Layer 4 of a small transformer language model trained on English Wikipedia (9 layers, counted from 0, width 128). Numbers have three digits each and are written without spaces.
A neuron's activation on a vector x is SiLU(gate . x) times (in . x), where the dot is the dot product.

Input weights of the MLP neurons that the questions are about. A number n stands for (n - 500) times 0.0026.
n4 gate: 526420437571533675507489447265473426641595504424457432482500551544572378522504639485647533226420249507634752711613633239471558298500469577453422518390363605493634475361439302647554475590529471649454636370475358428705543436489412525199525572733631367129470408614737417529336449464732582570441504464529493449600539640327384507385504593273471326558567135519567605411551458464685482532650
n17 gate: 319417526705526400394456609364520469683542672417519430625678362344372422379628601603603280567636541526281599387132343462504523564530663416594456580596313568515493478473489493489485153549629591627407622722455696515421422573579559529511236627235717631754496481507690451522533477271700276496534610709594496341556433638508533366407323611253580415395350612364461474618413632400533594567718
n24 gate: 266348472408767290631368242420332367707443354431484560468484420620480670463426306541213496472287415205430673559512723325335451276442602702184700376536738590488468770483279415319512357414685393563597318500662484476260597659381484322336565654529348670601413479548682480625452635716428542559624381520439436397415379532508378613443533568594558576589476160605370496568414341572596324780601
n36 gate: 375479730525458634521486558712655542372461452462507545354394579669531424437695594574481300393675662466277440344570241462555588420577433137465438528387300542740571583465545753453476398357511746514545592618493437424521635531584629362486605479578310577611723507466462584521401556497558335409320517417437617317676345341552234497510699462535370469531405625486446625497612643538599413521432
n39 gate: 488405661640386597264589292730376400315435545413564548648530389802371534511447527580504466526417448522731653665702538209403641655755642481378507557522496440377614519531835462463693522594550439512414270353432322462376564530542570405345485575411282730302669638574541443507485375594284469570385647571628455389354504534421441399489269232605523633398563383605601463533276747582589625440355
n52 gate: 398604424555514437349514570349590533219457475450546679678475697341614465611429625388277439380382376375539586427633426496409611521457541295539622836391413525453483563680672585376536549575586460438616666347263539758408578643199528341586432564544413304401435338482401436352773450361402504507406545578518605288356345504429541401620761342376622490631479511518559400409514451392458324557367
n56 gate: 511598369525577476420609612586302546548549469594528603422459575574327472591604460665420462452566421503316458470636448538613524296699440574514544511493503330581432524472490462745472615458437598411473535465390556658403342520304476140563378424433449316386472774609352576486452792497257735429458507476334291514394754373656352490617636479566623361648581368371586429568500680391412723472647
n73 gate: 751359461493247354726339597465528534530402467440487563549391769463523590433580594571681628507527507477305439412486630319447530413456552358389487473592471373599533454398381300377601383611662388417636432590393587540607693647530690572292564520579624575352538585681387550507319537691437555610224461520537520415646371835390529596533745592480470497387382528434552490418386529484536433467580
n74 gate: 546666434326723273489603527399472489781436437523627459647463415652519288470481578313401443515523526673394659551318597462748629609481442705560323519430343586561529259321700485696417613477420641446422390605578647522650556713390474566575636485512371504477565842574437651716544545399226519558424533418519459546556459440534649526452613437537356810530456515663027369555387577548585655392387
n84 gate: 578531413546528486629670453275416560614462441542755305595541444556299369650684435577489517734277624317472381530371686337695594379542593395427228560466571743676388586237486607353410659580591570529414465521500347455393651554423473550493309562542476580440376493555256455586629542465309390574577480479483630497551555462355570346603608466631377408262243550428486416466323476466537469459554
n94 gate: 532355391634468437567507569623589279664348490644741628407552633607640591479693569532376412458451535301197351462709249489386426409327351557377541336414558563536596521720579633537570312539624518659288571356503514427381416699673469405419521455468466527316471536313427398441476479588542641514500565434454607631566590514549439385629437569290355590615356345329395463334535586383214387503696
n107 gate: 671521662521435318404573408475349632222517774568629265590413585596469743647486334586481493273268334550712579401490517561493479310469467348486467676567596660424670561765289429434415407589483510342493476585727493446724409507414540454432534615458477395510448507426541596456497295490517353540483576453565765424551530594612388369456503490714641447578553475468560490711630577500614476480493
n112 gate: 433372362694438637518611568642577526699551424409652518372590405588613558591591331349512233435354496511237526458606388307489720221650573320409636574575546562614653500504371457465598592616342588593338662504496646417319540592291426331474464377519557546634474419389374310464436198387575425634522404471511719522651611414598546446352416475667423297609606425489474511432606457611154347695639
n122 gate: 509488542484450512435412622516405359752649469654709555400293286534664417398494669541500338620463485464593488593484423562324640383531527447277749331442494432513494601506451466589658554519329537487357290568426528328463488491571322554277568613503581530560544478473436370592549580500409579554440605497552570534610546469389613653402683436654675294592449525481503611461395437642582599497516
n127 gate: 638446537496461340546481372655520473577411645373515477756580625492662637682342468316475298381411511485419306519457599485618314792508511492550625332470500500789508542263701439560620507458387492361804625500730485699385584489543530500469647489445477478630790500496458288450799577538375694694375722481331466345409386519392366580297461580454465402638575734424381231538268654481761539649663
n172 gate: 609275249253481504684776492437516523557714538298614538559594582558416477527713370407341565606408594519595611245757387420425462485473632500710437623612419397577552304458395303654271630721389519430560627610629748606633372545347648592706531474508556529445698531522704614477582538439654222470249545606375639485515346711451294692587324635515531343511585433445304408440599463631649489500429
n179 gate: 513583515549561601571431371526406468678587506535468834668491493390510437356746483568489596484362443640391593519317399564456465335458475368413732481773537481487603500403487417411522596503613261395604523468557721411678576425221332457663522532295556574667497497296589458642534586522563487423383478541465626564509355636611472478563542723513445434576295477526513574613558441447472474506573
n183 gate: 343526398442609663568350632569322652511692526493668530474408504455451711534695543546595387381339352200466307522277448407415406578519586383541397492654729803599635319591669377323395420448545447404493591642418324530578292515620562362410425660546727402408637663533537391519632481556463738471481661633451729515563670396287580578563530496362489372597485696396635340386410467599533744797666
n186 gate: 598346539455293446342590656587608314646563624496456565511417663515507573393203690559379345230449489446456681486725405368745611507744422363327295533698454449504529500274475613596423379797470567477431485463566309424438616504467436294662515478605378592429414189543587621558493555573399669614377579544664648448471514471504443351453467684697441601569332361394564553723364622626407268558496
n216 gate: 263480496357616335440488583159323528484724492412417303535673405492623528568349620657294364512276303364596641647588642552531436508540684460268594274543539699593496622267308429569652457532496500692496573524401516536663338488600651542520528619492461589304293287284559624618609488524838197581532504386345747476508693563297219476670416535675416488567492283298455454696668547696480652536442
n230 gate: 580437470484476403701531333593359448621508605359406395554608373810504761358649358428448496839484535523524643397456239669651235324702334353520458476477462602651385446353670348519681660469524587597419476508758484161192278538543458690559728714312584595524260377384597461539519559508310435489468615414480577456446442434531625446718425608500433585566435302407508371608732646408558583746650
n244 gate: 515610624450447478492681473376408619504409597568556664651426271576741593447353199519620622256364466360349363423340522443400272462299573416504422301633606387607625418389452616544557676617386466461344664376421455556425302496367577478500780732427448482523323172378354644265359345432686655511282537537440582481731358597496588608620579727620508626568511399481469526574254404500615614410309
n245 gate: 647296693201801445528539550529395589377764496536429457488598470597496476396580376391351532429636346753580347492139409536496540266632466415580266302477392420552469669540492456258512330703620416676476577516567292725631468632656609427640305405610512604459691822351607560354520624500496381438423877555512677456469350492599716390449688590437375555338411635611500295285380442559535364413397
n249 gate: 313653478625599383527582437594367430303366647489636421589594541508432715813858370400270347492424538441542611393634572375736443390630482485492496708451537656508682474535792519438496441451557677465380423481440370643451459571630515522550454402609441610360291577257726862530541557511496668644469552500636725419677368417470647635545424552670684642515359398186625504287390515507381618583370
n271 gate: 451679319573755625648613319402416564449321508571591359392547453504480842448468479689339464532707276457333808508708626575551408468452321332520714178461330599492543422396403307458540238401556500516747584571638528705512539620588794638524440610330353538793464757379386536586488520579426480442303666504377617368527590575583350320327556539567572586393311467529324592340572423500679412291680
n278 gate: 466463351438329563554291348243482588769530331477788562578398558537453516343540614460570396454573500549487628568523596663661366583477580423567294655287490537271591586638451646596770458557641688609539402547354530655593437562483438390597543728480520227565280544359487500563422573553497568584341646493560405591609405434444487556540410448414524565573604719603596445647560539503497567579500
n289 gate: 239143423515634411771620481348519540665554461586582489514327706624378539237482537573220243361496735521424580559529678382482554393406521504478313627299622575562458532649525593573680580417551413581401413622532464500504500297435437490320543397313577448389335329454504727546514648468560721410591528614561390362496628443457385614618496507386540666479531530326367221465655465334542320571526
n313 gate: 496451529372466564587678606543572465602595414557654392522459209576663507352447696485288530372599556459538408408550635553426481440470642477754422611504338447626758758427593583420466331258485580484310511564688542372568395382397353614439405609562666584403619771429316394347578583557645554467573518331636392321590414406338485410372466563244511496421371360758219841600621600778556390455739
n4 in: 561680524558298396514562463536351707525649531496598594435653481511609521443447413700608511364493790383546532425603483384573564668546507521451476553448387489607493281592455490469465449584312258627441407268759560325416416668535661565451429479547682602276353386483601394434448518496379504575425287333532379674643340472686425476636641514426514386318634608293605729586514631645372567685773
n17 in: 611487363723523312540477486493510530454312533300363451497477578696448445405595456606316434523589510458711384443569432657581404497421629454365558630574717487307362727447713513430526743271593411618539490654295553435422402404665535525411490445540506516564690573435578369484532510441471406516597583334448597642250429503582490523614530384556474506337625662436355589787526522648500563451358
n24 in: 349422493644648449578460657303578545595626701478507576514609432444463865437662462679670452643467511327603615757537643452395574559437500660493547522373486599548507660533652522468360461566567641602616753482588408460573635320567342579478614737335626415508444649467584423325691279338377727372776644671533518753518664383570390496664555565427459677632547500568390407681563712356471348646519
n36 in: 394562400425396514580422468504485595613611623662572388524425549486438603403386307476401434788600373561472340403531644314735753466573550441403517322558460486633385711493615713520707500503657716621537374403620566534469613436490426507417562336673561653564676517646373469531405573628361713527479604493713360263606507408579450510418573711393239446479624692650340483442296409466564514507397
n39 in: 467576441481515511366599504240431537554388410536687500542283617409486529652547567577476373586464647412222347363435360550358373468395614507525479566486504662420697689533589579594453430500453282511443646673740352468604561623308356633370363564511648556496515617539429840507323681597489378371599539604360472493397436332514493578536395525823653549722496415526519269624720444518440540167329
n52 in: 481599731508356500467277625530577567522511420449474352636601472452379656566584489660496577485386711493544389738600493518554434208411444526147572392576343570556571489493554522274687504793500596602641426720252474631562326196430529479584548445496525620605623430695551573467482401526291511532649414311595468485493402478328550453678408204544811320507607380663417365536452525428633441635527
n56 in: 562586497529464557554363682415621536425453287471585824326465330522600365532314715638622367610755479573461623323648323575496389500442558374421504409475451575482510391431542539486339646682331525533348761325447600341571532423712862445607504599456326414361671421500723475521546432543384375562409545514365528687341263359329383348376332542589507482539639452541651517489411594560440389642548
n73 in: 763530453397343478560606535381366470622287733552663478347489290376519618556530585458610515589593696500362575410515537623493564545508643511126310621478457429485671632319394559371366420552462541416529568452478481319656736260410620706489668755462515601298439481445304433408504478615478374529398522659641551459585390349429428404511754386259417442259616764558423551511586689299339350548308
n74 in: 447426461394219402544457390670450813588426361331730533686594599507485555563562519392669467464758351414441607646348547353533411398755345522655349608543764522515450442255482489468566589548544418417634634504675437424551715332352389464518346529507780326455582381576493423602374338482735613294567550595368743611602413431401550525300518399551593633471639447405553432612386590471514740431690
n84 in: 629456661618290562516562402585367183378484704800673543569348415388421633639626304460448429386460336369302516580440661366251452390532481444516527572485680532528538574369391347572547565583321373468477400583520243696359254600389512389749496543520223603387685552578574453442628350705636545278348362617634422476551239555539527523371263473598460686300554366427537596295334769643415718602679
n94 in: 493312441454419385581443500351786552433562545481410494588541559630294557451516423513390545458277423525590445412448599709408519516419382581413364324639585320422418443354503401416784318635315331513529578655586603372391465481338641481422326385484560422533680357519430506733513529445271536647291472430526446435560592506391581545407510567715516532545550593387497616696542487355535477631560
n107 in: 493382514511504496493395548688462551429507298407560655681525369403489641371600652518681568624514719514650432448579457646437568571374596753421640449591500318609657588471461383417789392493633641632546312571433493394496305542687403375568268415500587586537529579472642625518563475436676658531373636528425437446627317532539521168539718451624579514429434852316743548328378605447626525465271
n112 in: 467657445621582634561563400665485356486411645308401528410539277795454606653415360655668600592496574615243640428511440464377636461421510443429594302692521401619458475586259228500408611464382292504244543433613375789461475510489341579625425560790347352420334554556669625553493557614560467528374507479635507554345496426514521532306439321716382521638497442430577486374646573315570529518629
n122 in: 612393590438614369497604472240500483368463622553520559614385522550513665623360517588332617378537411481380245506423450546179386467446490544450259503324623636507617467325621424561673646497443557357717483453559457391397404562433322490493497477415500423493419557405312483579389417510421442529460497368430700490424500632341622431688397644566292702381584661421527597334530396369692697579507
n127 in: 565444511462338555459423423404504470667526608694563430555419702402634592609593434375627541563444556431429410489632563567537477589466586443493474474661634455402810577779518229428586337563492647462415398153841612278756263518184438533579564656485642493531291643518422489437515631392430512464587518829493139489574655581448457470507579467441410460441475607450577471735298434584701661441427
n172 in: 649562520436434698507388762389657514621156500583624500476483560521531407403535486724656500280573507574420360641441545417442570414458553594448554493486490434525493599598752576550438564597531731628650437562400392370466541493503436708434521579493622697461331521592654302589279379500664386389567476442583548657391500671376584380486490483435510554455426831679764423422451645473408542820654
n179 in: 539378618700670487529575470405527380560766640644548566425450669500449636612347335574584510510519443282417600751706522573500461449709423381490472516396587541591637544535453456463219385519626465592708474420408641446598652575567410438513654608539441441579480413519538324509644705462604608370458562478618528323592516468510648497516324607595593663614388395675447407516426466509678571478612
n183 in: 488439619295592682635759476476569162515669511619580564519406446310684693627389417585471481629500682590469361299292295397342585630076621450446706442598299534523530534477767591614726467596504554351477690297743538341599390634623507585450393610590504640402621473481762408470455469580545433700531478527416398515496356364305615421602742508626512568462448284504603522399293392466391512629496
n186 in: 584586379365507669618462674261684471486486440518518781284767577554625239482589581377559414461450571465632755465504578536254532514356490522600507522343503450749556377374539468417393580461611532602788406553408593613429631451475465465389400380602507796569398669395539671553510611472504390448384569624468191324662433359376431514387386493394403615553372500647540389654578653364636479429673
n216 in: 213337466631514616517480557504347521514368479711583592527238440420379565594597525377504580672448548534451469349559435576524344562521543531535290426734473535440537507444667462627600419541674510628558360704376507620531476409625365376597545366489378316684592364476671645353436393666728376688419625582383466441490456698193457650623524422472538524349456603439806413551410500354466646665396
n230 in: 277587475523557478296356597477357527493598515331672493185300492397733604560601453188450640377443526471568549402409343414326421567606590557198496340268694436473500585534330575659477628260417561477463443459511447563623411397511555373647586511653577420646466325267347312563507500744370458616534603708429389375396478686391471381280590537470686286474643481225357424419632379319426459631484
n244 in: 351542274822454696347582294504847543637669686492591632388549562620538466653511295488479385382443466481542342519642398698470742481377416438600785515373155637546597553581658276316687389630408454563474720576356500462523625597481481433714328708442455533688609577508466466485534550675613445474454448375580575223553617466565485409413527429314434586454533551583303667579454228376739492409547
n245 in: 751467528482373361413514295645580676611464471543572440314585590482399379388288574496247435436551457388348674699507468309539326748533382682377599478567577371555433628420652504392496447425446722629507504608511655314364546623504311664431532668735570399334427489458500468596447705590780319361511335571522447438585496244618500496546543567457271447446482618753318514465666352631645363557414
n249 in: 578469363397587493607598475500464388507420716428624656524507354434366490507524518570500333572493421460576549379430387703228517297420285458355480441476641410748433507594507346473610624738542503504452636407575341380438623359566423500351434483394544283518560632330435621422622548621405305316437628551634466323418480616452697473565407554445298662246470553575767383656393490442331316452703
n271 in: 590603448429412711339784346492500387386780652592489489437711533573546383588469654388257677428577477720485635400569424534556631496404636623496530334564370317670500549654402291537485682817727581371406365294618511500523398697631552726450435564496377400649605496451341554662590439569526731552574764466317632454553674353633685542462546658207527406686400629638567422489458355395616435420299
n278 in: 588428497655341479673405418596568445646604532783464670640507477533479496522385418340591428418540447371399706674500777643602302443522565583381619246394521600304566465467500582407697476468471493544610333264496601589333418266641224490679500528569528559599464757511805486553444608471348537535576524369489578435475373426328573436464428454379608626582629515578408535324493535802303378400715
n289 in: 602385643576708314370720404576360227540600321552790620424609524552541745393570283459512656566422526446411571604400368452667474673526500243326345530453547463489576671414562229272544708220686489523584504647647323580419449518370572407489386595571630397576380697467504526595590419548377682514601356529427522593431424540375496536522555529489217370588464674572416639685434583811442537540416
n313 in: 662594361426540667586461612518583668557770404525229447570376574565575429511733596678725760418550436444464554556478283224394594596406417446536300671620490479493612511435447614680801514604598482459465565564625417280372429678511636451654213404405706407438515464659408335489472328332493390559529636607443436435291553574321424341543353504404464521521570452400644417380435629634461475696496

Each question shows a token from some text and the vector x that enters the MLP there. A number n stands for (n - 500) times 0.0044.

" Smith": 436499463478386554514591655416353431359410571397440520420408678345480445495564435461817441455474720542392391556623583284436464589647458765529738450578526360468439518662648368437398519570256541552391422516577441545396528463587578525528390480516558515788354663461596463460661566544551412372583311657454575525613365655448649609381532508525367357414622291658342672443558371288455714470441
Which three neurons fire most, strongest first? n172, n112, n313

"|": 475551539422297396663560632376335429460487507517521448429459746348463387404592530487911405556393554594447457339607635390317458553618403651398498543487537471522531624509623446505411442563545340517486436402440354555368455463563591457499370559510442427679466451533523439413612504527527497510633494321549596527527405499413598477441504565570317547550477474650381559442606368397543516547351
Which of these neurons fires most? n73

" the": 475578562378206397663534622351362324485504530539481435494476778393418508415489594463866311519458610549379437415609715346337469508581450563412459572483408522456433558541744428537511533513534406488462440608511354441452516400619542499499511578416452401715488515402449467491633503505555484456618529397461635494569557467386547446418540591600390570506423368629367710438576375549511525587394
Which neuron fires most, and how strongly? n73, at about 1.4

"ist": 568545694255505731648634690512403490511372664520371475440531730324522531401414500645717587615510589594525568404564589355294438610714404647625478579608459404355522672346689596403673590493344457621602486547649464497323506392545628515655224480441458353489347627494412478375496501633681490490684423369485418359527287253556673421485433551537421487293386306676427724398518480502396467659357
The two highest activations, in order: n313, n245

" pa": 445614584397308386642551557474362308550522483488446400417567774296416507564465574482868600595485585603386461378654543441454433512583329629459483609494497522484439547677504526580429462616378471629560302509513433403500573389676587534407330489492399463710429475470569583454526512469558719369638439435480505543525669396546518570373530422560332603481554304700500584579620439452399541607513
Which of these neurons fires most? n122

" for": 439630523423340456691629661482384363417506487494533543566456846314353461415495621416820370596379612443417346376584545380419391584599483593498530529433411544396442555557689404536537581533534438619485421521514305440432441448569538409538405595534293425685451534387501393421659470523641542534649530346484528403470579502437472471402484412489299601461625438666393430444514412469533537626423
Which three neurons fire most, strongest first? n183, n84, n127

"la": 357460527445358525542404712574448531569531647509432353322438708522391436529545601555816491493316514680440382456593621362535485585494414755548583476476518330516500578711584489364436508519531545478522396593706586541354492396702611559466438622463616300834293547371614499556658498608460457501634462355540541474529357471510527529492380450550413475640709306575287705323552386451461670357473
Which of these neurons fires most? n73

" A": 568537558340342473543392644472383372526583448533433429377506836384441351324497389506859453458475475623480433371621653434467375586641383605433550548489542464351433527717562460489613468525409369474575464569587364484364559459660568485516508411394554405663609579458578475490683545520529473572655384404481570523463556437494614469397502519560448455479432439749519609498542281403393622553392
Which of these neurons fires most? n112

"st": 412664601424401454514611574418392387429565534528403309607576744341555304472540758394845342464483583580483400435694591466485404581474469696504335576640356431416392541521565490485512687561615459562519612500623500403433558419509340373725533455271361203605561546426357406556476545428559655476666665558348378563538385438348484507526595508559399499543502401535391484533436418504679650520451
Which neuron fires most, and how strongly? n127, at about 8.6

"mi": 351441498447409501576548549567279293402580594396587400514492686527534451572568612535794547492446761754531622381586468436488567564458462580280663585641545544481554623677455453322448585542286331621580524496672545488314583329474375514516446460393611357747368590523484450563535585493590775446584449413513605451474403496497656410416392483516474412640701312649218794523577324505531617386489
Which of these neurons fires most? n112

"und": 493723575388397535350405595392364397316724477326408336363508803512514363653514386502698555561247673499426427420551584417267508330534544786440441556509467522626563441457670522479530599473352416496326589533647629455312483411583707480701400638257470343476335501442627416310637566687719498452591441459412527288497377516415665474474557453479397513363672404667410602431583380459509514363345
Which neuron fires most, and how strongly? n244, at about 5.1

"p": 514566574186384515397609585504424365482623502462437390436475622273528443464488546453838461610474566596569393396527666418336444594559334389414310545472487299354344632554588467557615537618436431658563419550556461410491417409667543562610463464475249314812395511439499699522445505452604613540549481575454500535500565281459506302394478438505231480484367464611602586573618453446572596632397
Which neuron fires most, and how strongly? n186, at about 1.3

"h": 449420500540389654445251561540345372516578516645642495453521641530535412501522638661899518473389571593521327522579578413450599559550406635437616541599504395418552543577576409519453536538482350605502515490593429461418506308385430530580385459268570515792233576434457493505517531402450505428528302515482576525482491514341570530369338426564365615355528327470503724502580468467450739369549
Which of these neurons fires most? n39

" March": 461701518446387685675542550572309377248613704521586497507612757416404326451606490518757310646483609481431461370725570395386428521556337666509479601586515437634531532700671349544471523458430481553482596458586393438309490430583631448665380408347343437675370394448691583487638506425450545409600444532501745540449355642436634422413473465533312359486539379658471584541614341422435652528358
Which of these neurons fires most? n249

" ": 426531588292425467573552569419352405543521497515453488529557795294335488489497606418904474555484534581480416389559574407355363539587403545423415527557461606623516492673583407468396453507434414492491386540462365484473485418602522447531391472445342418664422698484456592557628525452644495544591510422476498434528569371475487445391584457517387531532632431614444767386619356324407549514446
Which of these neurons fires most? n17

".": 450548513561309455541450529301343564406594532483598478400500664437465340320573557458824425533415576510560466358649626410409466517446509688467656574662603330479531426562563262395437465508374332575536478494666318417318476382692596462485347470402587355510426498475560392489688525599503638437678472364504535476347482416518613394302369349517259519406537395612535735415663319391584597353293
Which neuron fires most, and how strongly? n4, at about 1.8

"===": 407588554432313444590637638417415386464523509441489400478487760432402466275596551455885471487463516598542438300629553460393421475552448644456419583529437478468413492570577496613434484501402373636404525498508314479388441441579663567481375577504475348549463373477437339392582597533646473523539442396610620477450486387447479557452446584598250455597403500679301653424512550471481614534375
Which neuron fires most, and how strongly? n4, at about 0.92

"\n": 418609671353290468581565732373350388385554467580414457409476707440424446353552568457872423627500646600407404326631702410411492574598445558435484612448546446493417481642523465549493502484517356589557411480487352504382475397523537406522378628513399330688512458463399527479626522460578489460672558395610607398513429447493591458353457637532327647537577441645380590541562357400471589593362
The two highest activations, in order: n36, n183

"im": 390485666442451554557563743299420457373513544364470526553512684384492432589391635656838623725279520511520484485602536384441378493563480561506483604485501565306528637473660560435567548512373482569453414661508636390332381603389706420574384412528456586762407489472750468515492689314392483428554345590467595430501431424603487531450520673459357420398561308604238591414458569552379565466510
The two highest activations, in order: n17, n271

"i": 518607579383440477574508665389307460560481525507519419505504680496384457401568612539876415591353579572406310372576569407333532535592518626420576557514531539511421559566718382545540514651446498591457451614630397411304451318578509467540293503441360470747424460402594516468549452432537620440665464487559637471605344516524499561443525570499382388450427363760382685421666315570494524435432
Which neuron fires most, and how strongly? n84, at about 0.56

"ru": 425556416394429696543546587556550346401605655583492440337689658571327387602466522612867547543352512601433453416628487620533570476367455587449639616602395473593527701563603422523468528529319417716505502521488533509326380445527572520519346567340632385747213537500561434587559481469320673542658462422496612435643516412363560546384398367613411548476517331562398483641658459516452576386512
Which neuron fires most, and how strongly? n112, at about 7.3

"3": 321543709522281396525519694304324442585470496609501363485597776307407397413515415535794409595404587524500405336559496503460407595451404585486498478584692465353426478679527464562338446648417271580425490549451384396444421549719659484585407538416420287578462479495418607488541436573514567444663281262458612448525636486369608458429367568473291416538563542721427607446622369421490534406418
Which neuron fires most, and how strongly? n94, at about 1

" on": 423562571382319469584612657413298307456483455601422503545498822404396443490555606424861391525389605447416379373618607336400415509618456547435483524489385545463494555596737378555481505518532439627398408526548311452462520413521583472534430714454336433707434453486567493477621431527588587550592674349526574484537518487499547520410556463562398568590543387644404439497518422508557551576474
Which neuron fires most, and how strongly? n39, at about 2.1

"s": 426545698249350461492401669516471384468617459493440498413595664369411541511615557427864462665496578561524316320585466468328408615590403679445439578474409353455533571576553463441593454650490466516517418534532382382442397401547525461491484590363465267788335454356582664575424612390647570392579492463461497552397630491419517461372493461466449612353523250554476622460688420425560419660461
Which neuron fires most, and how strongly? n230, at about 1.8

" Ka": 489523500422311489570541574383331223506556405567520374441555769325453506435528543577873556532483508659419438417588612465393455611582431554516625591524528493435508535759495444433484389613498312477608403459546390477334508345682566465426416406451523457628382568546639494483566459427520597491602523426451607585503560337400564546450485517537277539429535362698369576556616400392450671392469
Which of these neurons fires most? n230

"ce": 482776530474408489565732672377375540536498612518501431248608709370513429406473573500684561539461607474522331393540575424377377548646314572369470687640404600227481575513826341432533878562440449525371397590458505519247465393651636514651412553460440392620440508486511495329667492569725507390752489476436662446559425396421462368371443255416261412478638443680416618560573459459524564587368
Which of these neurons fires most? n52

" in": 400570607362336449604533640387347296492466472519467480585503796453414468478541532433883378490460525527472416418607550378379462553590418593464488531456470562486569572628733398536493493519535476639426423529543238438484494468597545501465428658465325444690427479473555519532611465536581548433574650357492561499497497531478556450361522461501356598582518344641403527491594375524523580554382
Which neuron fires most, and how strongly? n39, at about 2.9

" |": 462704557433286444588554703400347550470443512508474388484453707370534344384467557442914425595447599583434468397606583374316496510592440613495562501507521549330548574577598476526547465514516397566509471412486385465368471446546534465642370514506546437722439525388584329522636571521525492452683357414510536399577485522385563469503594540528354365532545448673380528423644417358481516498432
Which of these neurons fires most? n52

"ec": 512597734372330329642518642399268515468544514437555462521620741357485445588315641619844424306550560489543385365577513606313411509571597531363370528486459434600418499690472449504631508691327530417517429529533367418509412308612429547533549443394364331728456335413557652547589454432586592452508463443425595513519497489404483467387411461548408463425561393577514675634532452278510550486431
Which neuron fires most, and how strongly? n107, at about 3.5

"ven": 403609641496399503484503662401336303406527645619507465480457773260308424471421572452816405559272489437384420431607602434402370618621478635531507647515460529556348507501615513434445574529497470592505363574562430329486400370647757357606450367495451279671596545517428406415550418440588581546532391358482464382400539432576588495412532405476268472435415477716239518523630339380557523617452
Which of these neurons fires most? n112

"y": 548633524341475583369433817490457476440627598645458451375376731447445393367425530443806371459466582683585466410602591445282446529494450556470503399628541532581537620643611407486593661483354460664546429525616620450350513401553456480539413414310471497736250522493576315415594506491585540392561515635430585389455315500484523457415502508514346396440704315690249703414610461510540522456458
Which neuron fires most, and how strongly? n313, at about 1.8

"o": 454512592488243415454590655441301383727419441653382583471615755401483329406396624430829545405477670628465498454523467507552522602621408710447647469540641433461389483624448366503586536656388293613547395502527477502347692502559571552451469573418463376710321476452515575465636477587360632634657502382557671476483537372580617578441454571548435397497339481662575441601609311465448599417379
Which of these neurons fires most? n84

" 3": 405457570424332370468489746371332487499495554590461369447527788374443427422469527511869380577507474526484478343589586433372339589551518484525556500544553448248405473683535488531407461549397362502441540537597405394451431444650665489518393454430424373601536456434463553427664528537527584592684241314417537442585587563432513501455510503478387388474494498720497659447650284385390590421404
The two highest activations, in order: n186, n112

" Pla": 447509506429245519648613666357390412469473461477519543446628755333413512528494604389817625539447569543299449329614640510369446579632520627402469490484651359404462585735639403466412411646424404479461321422528430435382434469761584352519462520490540312645394444470581382357602469524389510486648382385543600548577609320387486609500383445588343617397464410725433551509568455368506610594526
Which three neurons fire most, strongest first? n94, n278, n244

"ation": 457742515436347416619624660450290452446438455520432435356450804461409458461496691345755461673450611531519258432632575253341465502543419553378485561509402452411366638631693384394433659509412500680459412623567388347292541440633543454547504472523395404643532385407571511395677386360652643332589498588583611368478416481450572426436454449468340441487558482733319430416556355573484510499415
Which neuron fires most, and how strongly? n52, at about 1.1

"a": 511595616419400445571448746405340475577441501462437302522457701327464448317478568607829529747316515618473336388619474394467448603534401708557643554592520452499500672620596461444496446593336412523485408532660468448367488450684567416524286519553647390691407587455546384514568438317488624579556445497503433405432373452505507546492447450523448401517628239656269622407414408532379616305391
Which of these neurons fires most? n313

"ing": 422637701385367399470673574367359354443488609452486411529574824370394355386462552530644626613459682455411248419578553232379316566663492616604472612603486404475311668515727399336450608493366403569538331601507403554467598318571672480510390487472377310653625373454690582389611609480631562364584402465537594444566551497506595397316462556514316543487499395722299416338649393440539565572316
Which neuron fires most, and how strongly? n245, at about 3

" to": 335532515406338392667502742535284354364445502701430473604518836355454341334443602419814394547458605495373477418600527432427336562585455608552417546422432648351402591678588516516492578564536405530489474563460319500443442469636531524513360528420370358670482502390427433483582593515561497365605518313458577562487480469419443354391481492513312613458529325605507536513578365500435514514534
Which of these neurons fires most? n278

" its": 512649624319249411706579668273356339469494565560436517450469865399379502377532576452830363516456602593395366394579691411418473578638402575429476564464347567538486502573670454507496572587506459544472342484441318456464524395615521487502458570382451384677467403460540461411568527517676594501571483394393583478486484457480529478403512493527389566518438420640447618535518398453475484505450
Which three neurons fire most, strongest first? n73, n186, n112

"ctor": 389618610475433550667703646308315417425585507495412467385566744373546494434523626562785516485461551662519456376702627273481583578518478614467467551615417509609414468674602449387470464581421426607336549543625342518350376469593428423686491405396512390710525567516529498399560424520572393544640343424558530386576371443519713536298402344585414443433421248620344700433662237509552631478342
Which of these neurons fires most? n112